Layer 4 of a small transformer language model trained on English Wikipedia (12 layers, counted from 0, width 96). Numbers have three digits each and are written without spaces.
In attention head 2, each number of a token's query is one row of weights dot the token's vector x. The head spreads its attention over the tokens so far by the softmax of query dot key.

Query weights of the head. A number n stands for (n - 500) times 0.0019.
q0: 418547228370728549493481497452540694765423629375484482283476467402540498547146550593356478281508702583574316431573762509530563393532621453594609527385458503554615467434650693583425398336563607582506241592551479548512618584479494387442567446362332619468515498377408475629528519426448585422
q1: 633561423342706514435439599260463512534464461469576418132479446612603461571333413515447314542468642464567246445596636567450397496379586359553475508445442470556571622558442437751488535568311756602720669476428422526546493344541730540546481599527324497553397481572530458372513312537584527509
q2: 430524500425507676866374549353612729200443576434528375293342395512237405387738783648609301439338675339569344590494380546495401121567564541516584524622522577809488555476673350685418505337293567586343759463358446609516789417478525760617240593408881451591511491429253476449421522481374620506
q3: 436538304413232491399467362456459585689467703627460519680583523514457468624517525745509355525571522352479475539555481352411475670486563475474609698666329507608487569399680365656518465218732494670621490401571562413546483410614576748280419351389367384570281379471402657621269686438394652445
q4: 363533674505514645368378510584478510595618707306500420635419441589379252460512489478586491511491386421604501316329678593482566635610638615508413682535544357381554528671520461445425528375374614564397316401551404812293666578512525503392404512587478647480463532404441470650531486393539496329
q5: 568592400452471403739591584379516356438382471374603565579565511689392403364452678447675398406336363340641605524503400359577326419545690634547642468462518645472627544715445330334563673642291426356344330597550506530498502450576405536548659512331647543617729421351363607577397542489483594494
q6: 344498461689442522512499438395634412540401279577663653364569531460279562523477654532493327584428474521448438421668502466566348481312410539562694532686466537423565369476719346391493584438522520675575432301452493549611458491541589423669572353624496336612412463535364572607449505497603403659
q7: 798498404397687565488545423629620458628405455580444473455375410164532722648434480484377724428588474668287503504480472638379667379729338562420473476501595340734572424549314493323418448758495402394336299590319658553514677298515684651640452298559489462484503464385585445655361555529531557507
q8: 702492646355471557565370528625382500727373580438366524494591560434402483616698562501496562602544610528462492635437515578310559238608450534483448346337549373628577518595464499464603475637589397437521545498640461238419444584525498412602384668412476563450435346403558329528497585490495511338
q9: 500586411474457366508625540609664438263234746612602294586379641555267509437549687541788240579542701266521381618420502527525565232422778621429434587438382609450295546655737488523618639403468540328715478492517392385585599497504465604584604737499601495571259323402405330328418564480279624275
q10: 470442684466469577601666407455520553487422483573388587541452506314444377474556564400434403505515484565532454475516428501513437491646494514462290632578400545537449535515545569466348353525454455372626390615667453368544641376435630457462509586504521740547398514535608526680558509352356566471
q11: 563522532519463523469411515613708340498411401415628594491371425556252747317288541597467509338576285689437511614269608440307445562440459289454567667457382529580547518481519562413540307419706347457537603406602728595324497531425693493427663618456607534663413593448743460340595409523484581500
q12: 514335570533261381299508456627601469558611456456275479450361639385507597604488588488439683469504483564618683496247434371571667552616460566619542587484543647625546543560522563542264542513657421475543306429464538590509502551671517404268489455518535540294470400543546484477552446648357389404
q13: 541550577437424577606493644441522439386331509328474483505452435393181460503510627366461346601578633335576459463544368421620562579421682379524514452571342594475498584680654563383430445708370968550537644621472517397668604580281599448434589457292460405690382545426358609557611353396516517460
q14: 421721457491424461682529550560383637430601575671460418431739644456582521480481422525557419394319701419439344642697593390543639277612312445549295602529524566600434385593393612719418679363166566313470418787437620392543549453421562508629495434482575483466435395468468489443427606371501392483
q15: 771507503501286657766374585532489590383463510473402643553461414676460385413604443547526474447656476426608601519434478678501634533341482446553582430507416506722507476663667606711504335363598388730301479432521590397463460577511409488498413526377287403278541546347554442542483460479418476447
q16: 537665600473441604578622470687442460555562644673471286590400525396778567379431387558566403438585549397577449373381411428600465500499431308378361599364579513538379503509474440523372356469734510337664504531289459547543630506474337591433496380522434487626518514686749541413478562530456547458
q17: 365563399367498348504456430576531661548475457508412449327508494538516408487465376432639329668672539622497633361460618475301469516339427509378357565466541633607499404676524505354497276633366594455655482546641598542427592392753535401734481660477411513495677514559410540562344297585523527466
q18: 327668409411520285505633581485459547282367525553490520380442379624509817403405620537437532293435496594497624478400486469431410723575576570609601492616545569257542564618732617462711433482573518423331569313423352566470586414453585161390692436243450529516424503519510428457665540635468653542
q19: 623491523441561337589374578364563379406500470622607412754576479586431623292614603381504405505503246568584566562513395554427676606493744768464522457534497522238533689657406584488568450300418382288525300494650484431438312435718297514474609498466530474479444404418371543499479618543602674445
q20: 481475498595534458356631543663442475747301394437383555414596508596544562570626537492625374581527332597413427511596343523616471659655333499813293297493429364594390476578504225479541507514366528365716341546582497552689366466525653544581536437573466382473322481340419522740346508521500561588
q21: 478366325499616587386479448306506533432525574535544530723476505471434513347643597311593514536411394576502528428441448456590386441293673529439547519640357382424619623650512534287674658623377456689611556465559446489401358471678425411711625476366679451628632347420377473366390522509690631383
q22: 546400410570432520525579766416630536443380496464457361634294447543486722409562641524398616527567308560608506555381523536438476442524385488550551504415415328468628526648362521652384666339561369519096499500683397636547440588482510536478398535539409396555409502429608403414483557689632569544
q23: 481491529436529357446363458506621456661446323546542614384392303530477737460599562443596495363359516744677458431511423415498448529594574426678516622413269526341502490544496478577520446552507328587379545586547740303457522625493739543471783498468422689287489364542441479468578406471504573466
q24: 519496568590483645605456472690288641427406392454408448558556672461352384485507765537498572548536423410394347616434322329528463335578441421468615512488690532539634407446280607343655699592352696310575398663638515296430367656667482564708415572421616619456623527454370604523261481574416437444
q25: 511470636589500410589561630527514466443462355469505470367544543541546577535646362529550489488604305548422571741500457418577465470435590466275390363688814542376476482576437594454666467523619838492351419388371642391531524519393562663405423564468615529417404642342576490385355469555459340376
q26: 340592333362446450478508401701667550409728445492085696374680380452641704671558342684422584156499624680466454599499317541354531230571286424610417432284357478768693504429467508623405453457411405431368491472614467830570524689520622440400595391373331538595685632569408442750529464554573524445
q27: 418554524648471446690429628527543396204481370516374345506409422511465483539291432613507494637551457585631399503489563426561401728520344221629802595491145610297631298615326428844296560622541385570423475337210579499606497589706568594358631517476744493522648554603339448843530385612562267531
q28: 421618671430488243651500463704794345326404388446565389724535710470578452504465179444425358285633653338735510690622514443745477577368624538250595689168422583209563427511358543523539538608638558514588511528399540618528384610359356443516705541548557715397581274553459430517651352442326365612
q29: 451470397630527579443596430435412627597486361526562362509452551514530664549502342587453542528561433414389627544529554409670505747555472470355561462625292468212409485579470570472739520558781413471457612371606568446753359526765307553263458451634528472420381341381401436751598792272629436369
q30: 366533483508692314490513587511636575486430492424454773494456561438609255420520470454322547444487542465731546473557599541351640368322464625472523381378358426474711526446385400675742522476286496598336249348490383692407334682222466525567725401478351663503719582548505574648623479506589485643
q31: 359596386605484552595301498486519571347460374406401818504574453443667512591402562384384527645383824532524307435520638507451587439477716410334470484341486495747535604583519438472789515488299418478755422718499290196735521498431289505489358473395381578624565557526308416587456574520565683321

Each question shows a short text with each token's key, already scaled and adjusted for position as the last token sees it. A number n stands for (n - 500) times 0.00098.

Then comes the last token's vector x. A number n stands for (n - 500) times 0.0097.

0 " 56": 571374205461435418514574654193556458672271427473519569200209510305329551782472542494485360506374
1 " (13)": 737418201479346382439542663274689506683243295496482640245280528479454595671541453353569375483319
2 " |": 695400193509344363468539695281683533634240388426501627245226523378409561678509451366505344436333
3 " 96": 746382199533353406436535730286649526663264289479475653249293544424426518696516406382534340493351
4 " (": 681347155500380403462555639227616614629265306477470553259245470375410546670517447402518312456305
5 "36": 699398182492304361453541729270681554684251307512462640262317533450412567686522426403567379492357
6 ")": 737413261475361323470520729258682532671286325467429626248288481405379545703509403377543417422291
7 " |": 706430233518352371483529718277660549619281370445486614238195500372390575712493416382478315433345
8 "\n": 673416209488440394538503683296599550619332361438517612212165418358357552764514370410559341458327
x: 450781508598586776415344373395493370453357426311666599353551430598350462430382680536392526666588601473544579591619425401648498465587533614390673491571457346655529184445589456589385594498521630411446460627364614561288565538565439390433514436505377585503404520658559533545315601272551444494
To which token does the last token give the most attention? 8 "\n"

0 " |": 566386229469446423528568638211552466652292446463528565227213505309334558774472535492482368485365
1 " 9": 721385195481366455415518733292670512630260321487460644283312502401408547683529463356539361491418
2 "1.3": 682389214487322423420601681266704531614270341505462578230331539479447552692560473374542340474353
3 " (3": 627350183475388401423575657221619607625255298562468589307246470362429496651525491375527391465381
4 "2.9": 673390238495306402430614684246703524628290331520469579219316544497429557687540466393559362452373
5 ")": 717422272470376341457509699269675526661292325461446615262304492409371525696511405359545420441313
6 " |": 691432248518354380470530695287670541616292377442495608254220509383390558694500420366486334441357
7 "\n": 660425222488449404523502669306596542616335364438524598230190433359359535751516377396556351471341
8 "|": 651395236521402374518471680239597539630312369485473634251212459376365564726542434449551365471327
x: 444692478586588638360392378465591492508418517481511589336547502590275546510297599427586363612531692451537602552684479265718366438498423673393624470568443370646526153483521383437453696475415614468378504564351633492374581585726469466416502462507346500610459562681703594332380614398516414517
Which token does the last token look at most, and with what share of its attention? 7 "\n", with about 30%

0 " due": 574389216472449402541566647210543451661295444477521544214211500294328562775454554499478358494366
1 " to": 612407201434343346451571742250724541609288435453466562292245478422355593720528444343475425410383
2 " being": 603301263471379367453530754339680459677246365455424553271233423345377559684528432325562420484365
3 " hamper": 681390206460448388506504671312696464637267378443480580246272464471496589753520363355523297468307
4 "ed": 708413151500349411446543705287665527648316390459487598300355376380407582772496375369606358566399
5 " by": 666401187491391272521528759301667594634368460420482552286226479391387583784449488413490420390400
6 " a": 618427210497351317479560754241626591622335431437517501230246400350407668731504446414557465436383
7 " hand": 624380292463440400439575695264654531661289359492500599195272406469421566796523353348559322453399
8 " injury": 635369312478342429459528742349643507639329324528439571175226472525419610745511335285561378484381
x: 428682635452417714637262368446538316412564337522456576332538496520182520531449647573309454536612510546474589682480535711514444570497421465424610530666490499533389362439445404586670706598505668495534582675406489520429390566612506501328419317534250512551412519550556494255586629273635455585
To which token does the last token give the most attention? 6 " a"

0 " Gulf": 561375194461439425508576648199563460676278418466517575200206504334331551793475508502484363501353
1 " Coast": 687339213505423468387617702333706522664271259493540603222277498521432507708518358360527362472328
2 " League": 661327221524366497451611669339663523712246306439541620208266492484361494712524350354575364482375
3 " Braves": 667305242549357444449606642301713495709249291477500592234264518499407523753492365369537393443374
4 " and": 742359150482387405431531767312650530590292357478525577317161471356365539694433476445564400475372
5 " Dan": 668344208525401411411603660239693551700259317510436599283255459467495519716541352435499332511309
6 "ville": 690339217517350400430583672294685556716254278495454576255274486503477568749510416428572376537323
7 " Braves": 669314266558365451467606653315705503716266278501485585222262515510407515779502332394527380446384
8 ".": 732433260505401387487623741251666487590314402475471599187149473381390602701467464427478367464389
x: 588632511553590642582368392430521420455427434230531702476747337554323480553506584642509379644549757390477546552511405567650465466638375521425585587623401411557282283427527444510412562487578541382422549600357541547304536648604462512477646428511116660533533576666401484458317578344490426541
To which token does the last token give the most attention? 8 "."

0 " draft": 544366197441440437518565640205543474676283433454540557210194482296307564807475516499523367488366
1 " pick": 663325221464371490421538666306692511662287347460513638241274423398407526750525371329603301491312
2 "s": 627364161417357348403551727296689526664267368458513610255275427421436544729560366385584396448332
3 ".": 729436227489348351453614739269686494621314393451494617217191471372392603671477473377516359449354
4 " He": 632381233453304392487519770331677497700256343464524604294235494355335585727534409421628397483327
5 " was": 619329281490405389465507721331589500677258388476449592292187372235333610728523441373600355430330
6 " waived": 730360212524319490479480652295696536655360353487401633295258415424376587803510378378609314476338
7 " on": 611385220390297447525505749351595657677330312423470530248188424348333550746525467378548347475387
8 " October": 740410205538404406425445700287590586659304361483431621261238422448407630741531467399517243509310
x: 453751538529579663582437463564488308391387356402565640294577441646330457487454661485454397684479629533532548723467443539489297470366396483342631416543576493632249447366616459411411726578559565530446451587315577559376500600771348444333596355584338564596549587572609583372521586400615357479
Which token does the last token look at most, and with what share of its attention? 7 " on", with about 30%

0 " Classification": 570347174456447417515583651172561456692263407456524576168170469311305570825474503479499367492351
1 " system": 640346193430364396431584691281719529704261299431575561196207483493339498746463334331578373490329
2 ",": 715425169499366305434581752214677557672234347461510571239183437407439590689453427356487396395336
3 " Bridgewater": 684292198573362403424578729281732498739257229546431597245290494543478560763546382362548413519298
4 " has": 668374241469421375487485707315588538704197372489497601192137410302326554744500523323586348477314
5 " a": 655404182494376326468585772207664567665298388459519512173196401323395675748504431400528421455378
6 " humid": 700389138534425447491534711290707560691321311549520541170280492484428587790572362370497285485246
7 " continental": 698421188576420449444564729341644612728219259496534594189241489557432561748541298375481297463321
8 " climate": 648422248467360491454587711274646529640213248481515520224195500569384608705495219377498250411319
x: 494610716520492715455225401357590372454419441628444540286575479444279555512462606589320381521625597481489598632471580423556511540493403419477530479465455532601518412374665413609663634600510794488415501543394395621447438673748268487532550402534317550553411475556558548235502556255688479391
Which token does the last token look at most, and with what share of its attention? 5 " a", with about 20%

0 " the": 545372199455469408532571657190548467673289448467533555203196490281300557804466544494479382482370
1 " team": 651319200512342425446577719354692513696244367464559612213277494484366482720528363328594412448316
2 "'": 713427142476329452459549663310673513660180324425524576334289457302433528662519353393604360506289
3 "s": 631342151412397373400559742289705541661236397452547632255310405440445524730563345377568400446360
4 " fifth": 689353202517394422402521751286738542682265330466522627187257476446413616647484407396601368502424
5 " starter": 654334229519359510477552672320728490676262331512505630244250519447394511752500357307534301476323
6 " in": 582413196429343388494519809250614613708292384494497574269244443394373536728524441325531323484346
7 " 2018.": 715401254551378387477630694243698571610276396472467658173161514414425599669460475417508380456356
8 " Sim": 591325222479333430432552705212658490692279281502415590303259508510494543709627371407570335540258
x: 466668857540420731457421380535481370447361565570377659417321397457374420539461644521426377615486615474561648671547418424397476602418312526331565334674448520574569466487445427566571667749351537406442401545426501592341535593665472500415560354504399663597509540678614355408417600408643256567
To which token does the last token give the most attention? 0 " the"

0 "43": 566376212462444419514569644201559463662276432472526568215219511308326558783469539494487372501366
1 ")": 739397233458399374447534697285688523661245351438471624270301486408380543701526406335541422435308
2 " |": 702409204514375381465544693295672538617245402422517617258227509377407569696513436344494346437347
3 " ": 717402226452416416432542671265677535646244346420520630246290463410376600720528390370516340429404
4 "4.9": 703395224521316398433623691256698523630298329504465587212320542489456589712552451374518338446355
5 " (12)": 729438216528361395468539668270646544662274287527504640261252478470448576690527439331568363504329
6 " |": 705435233523348379478532702292666548616278381439493617254210502372393572707501417369479320439352
7 " 0.5": 737396243541361377473586752275664470638296257527470599270277483456490611717509445397534355480368
8 " (": 677378189513382417476545640225598630611294299491473543254234452379398557687513415413504304457327
x: 588776601545501620293323353417546459343406578455509502321696353610344440500432706411470532497575694482471461604504414363620467422464527536434595465634527414525507306355475374495453507489507635500497564510315563692366612694677477498476575462485271753628507634539507627303375616444590240555
To which token does the last token give the most attention? 0 "43"

0 "1.8": 576381212462433424514578640193566463658287429475519558210221512322331560784479543493483358493369
1 ")": 736405239460391367449525698276681526656243345439467624265303488418369548702522400341542418431323
2 " |": 701416208514370375467536695290667540614246398420514618256228508383396570699507431348493343434360
3 " −2": 681386211539346391463600715267666538653260268533484665282300508487414565694468398360439402443394
4 "3.4": 687390230501320427431618716241703533616291321515479578216307543477441555721544465390535343473355
5 " (−3": 612364190498402467460548658295640566641245280479511593276210483429380576744491382387522370446344
6 "0.8": 698390226480335441467582719274694537619283288514474565227305547482419569725519433401573305494368
7 ")": 724432272478371350469519721252662536663290312476436616257282487413372535721509382382537403443315
8 " |": 694437248522352388481527704272658545617285368458488609238207502387384562727494397387477317456365
x: 504818565444585654457285349488456316489471417437592683473547460606274488580386713492448405656600672315538606507564524353550319445479530576497520458543532357617423215475515444518511611578498647483342625516376597586391620618589458618429648368485233582503508534543543510390386650404518268500
Which two tokens does the last token look at most, in order? 0 "1.8", 8 " |"

0 "inn": 560362232450455420510586639208565454663289430475523551234225497318338550782471531499475378502362
1 "ati": 680369187484415394424570665296764553720239308482455590332363553427467541658563421476549385560324
2 " Red": 662344225496417479424602665309665561691249316475462588300329503436459489722589327358521341532324
3 "s": 619357193410429380420567713309688547657254392472514600256304444448416533723561363372536392474364
4 "===": 697363288504479413476581647273757597649296393450467618252264487425363472700496352324481361492390
5 "\n": 668382221496430385516524688298636543641312420466501592220224449387366533722525384368570391469319
6 "On": 642397203394332488554531633352650556701270343435476606294217498370322539725566415445509360501408
7 " July": 736423183558379385481503698294595590651321423487436597265296464477423581719528487392521249520345
8 " 30,": 693417241535333384459543700253632570668259387541471583252239495424423561673533486417486326439357
x: 522800478570487647536372417562373259415416360410503741296621449646234544566436555512512407571577692602553438635591526454526311546437459544492511449441410523561304385369476459509509687601582517373482569540323547557274466654725376439449590394585464619627581554716492498336414668468478407392
Which token does the last token look at most, and with what share of its attention? 6 "On", with about 30%

0 "\n": 554387239463465430536563621229538462648312456463533557233228496315335553769474528499494378491372
1 "Historical": 639410176436412528587581627452579650621231415387549607295396503471361587729618355427532325346394
2 " population": 636411253501364452491568656371628572672234367375517558206326612447389565693492393390605346438427
3 "\n": 661382219506423420498556643278604546618277415463524594241258473394406531702520402387580363473323
4 "|": 625359244545414397487526666224593563628260417496487639280269476391416552691529436417557368488314
5 " Census": 585354267525349546522569620416554663589215373399540543234263550441376571731535369412614331474410
6 " |": 686413261546326425531556658281599585575264459466502609297249501375417577693507448394498313424315
7 " Pop": 648342231505441515462561619311630622667271335442503586318348482462429540744571339467549289507312
8 ".": 710448287511327387535638692261612553548336452488479593259227460403366608673486485420512338437354
x: 516574611654541653646345452461543437386405437286554674389682353536284474505477643685464392610503722303532578532560414423625471434487424583475499662512470383549252180443532467484488599493587607414460544457315528587338590727639467548486648407475237699385508575656473427475414646415481470527
To which token does the last token give the most attention? 0 "\n"

0 "1)": 581378227467448416526564635207555463670296436472516569223230509316334568773479536493489384490360
1 " |": 694411220503368386455541694299675547614251408421520624268250514387404569676508443344500346442352
2 " 8": 730406190489381436411535719288651536633264332497467656264299508390427558674537455373523355480416
3 "7.5": 701390210494330410442565699277690516628292338497466600230326539502465567700542458377552344490342
4 " (30": 647381199483352419449533684260610569641251271499542617284242461434456575643472477397540368486326
5 ".8)": 719408230521349363497568640286663530681306321508466586228307565433431596723561465406603404464335
6 " |": 695440252516356384474533693291660554610282380439500611252224516382385560694493416381474310442363
7 " 8": 731429214489385436427511727275630555624298305510456659255284502386407573697528435408515332479436
8 "9.1": 673409246487314416450572693264665548616312307515472579200306548511447594706543426412544309465365
x: 526639651490591713417280368528575375445329316409687612322485440552300438428447740613432490551501683427648548627383452437637393550373461460499430471559421431593282386485472431587629611565499618369583619502382474642306343641680448520534590370526344581600601555725473501326417637361519459467
Which two tokens does the last token look at most, in order? 0 "1)", 6 " |"

0 "==": 574368217466460423547586637189566462662288451449532552211200493290308541806462525490483359489367
1 "Professional": 683310196523388541456557630379699490618187402388539653205328491519372528777525327381559407368374
2 " career": 682288226459359555442557614391643524623153352377553562240273479439343560711540311363596348443375
3 "==": 701359232552434430519594711258702564612259410405496559299253441384369472762482333291540349465365
4 "\n": 697367194529393422514535684281631526614264439436512601248216440391381527743544342341601378456290
5 "\n": 708370198528390424535530681285616535611279449439514601246208427388377542745551346357604365449283
6 "On": 678380173407282532577528621343633538675222367405476606330195487360330551742577397457532339486381
7 " June": 763400206586347415460482705275578563667261435468414595283268439470428604743538475384539237524325
8 " 26,": 741401204541303406476533716245604581637228371511463564256249496449442585703511482416485267450354
x: 552766556606475609516363378494481268381425418426567721258643410644303550479461552535485387624582709607568431646485532459540275541401455525515405503445468506590352482361533490503535702581610557389507526539270474570272436664738415449393600321585457570565605565693497490318414646460526353410
Which token does the last token look at most, and with what share of its attention? 6 "On", with about 30%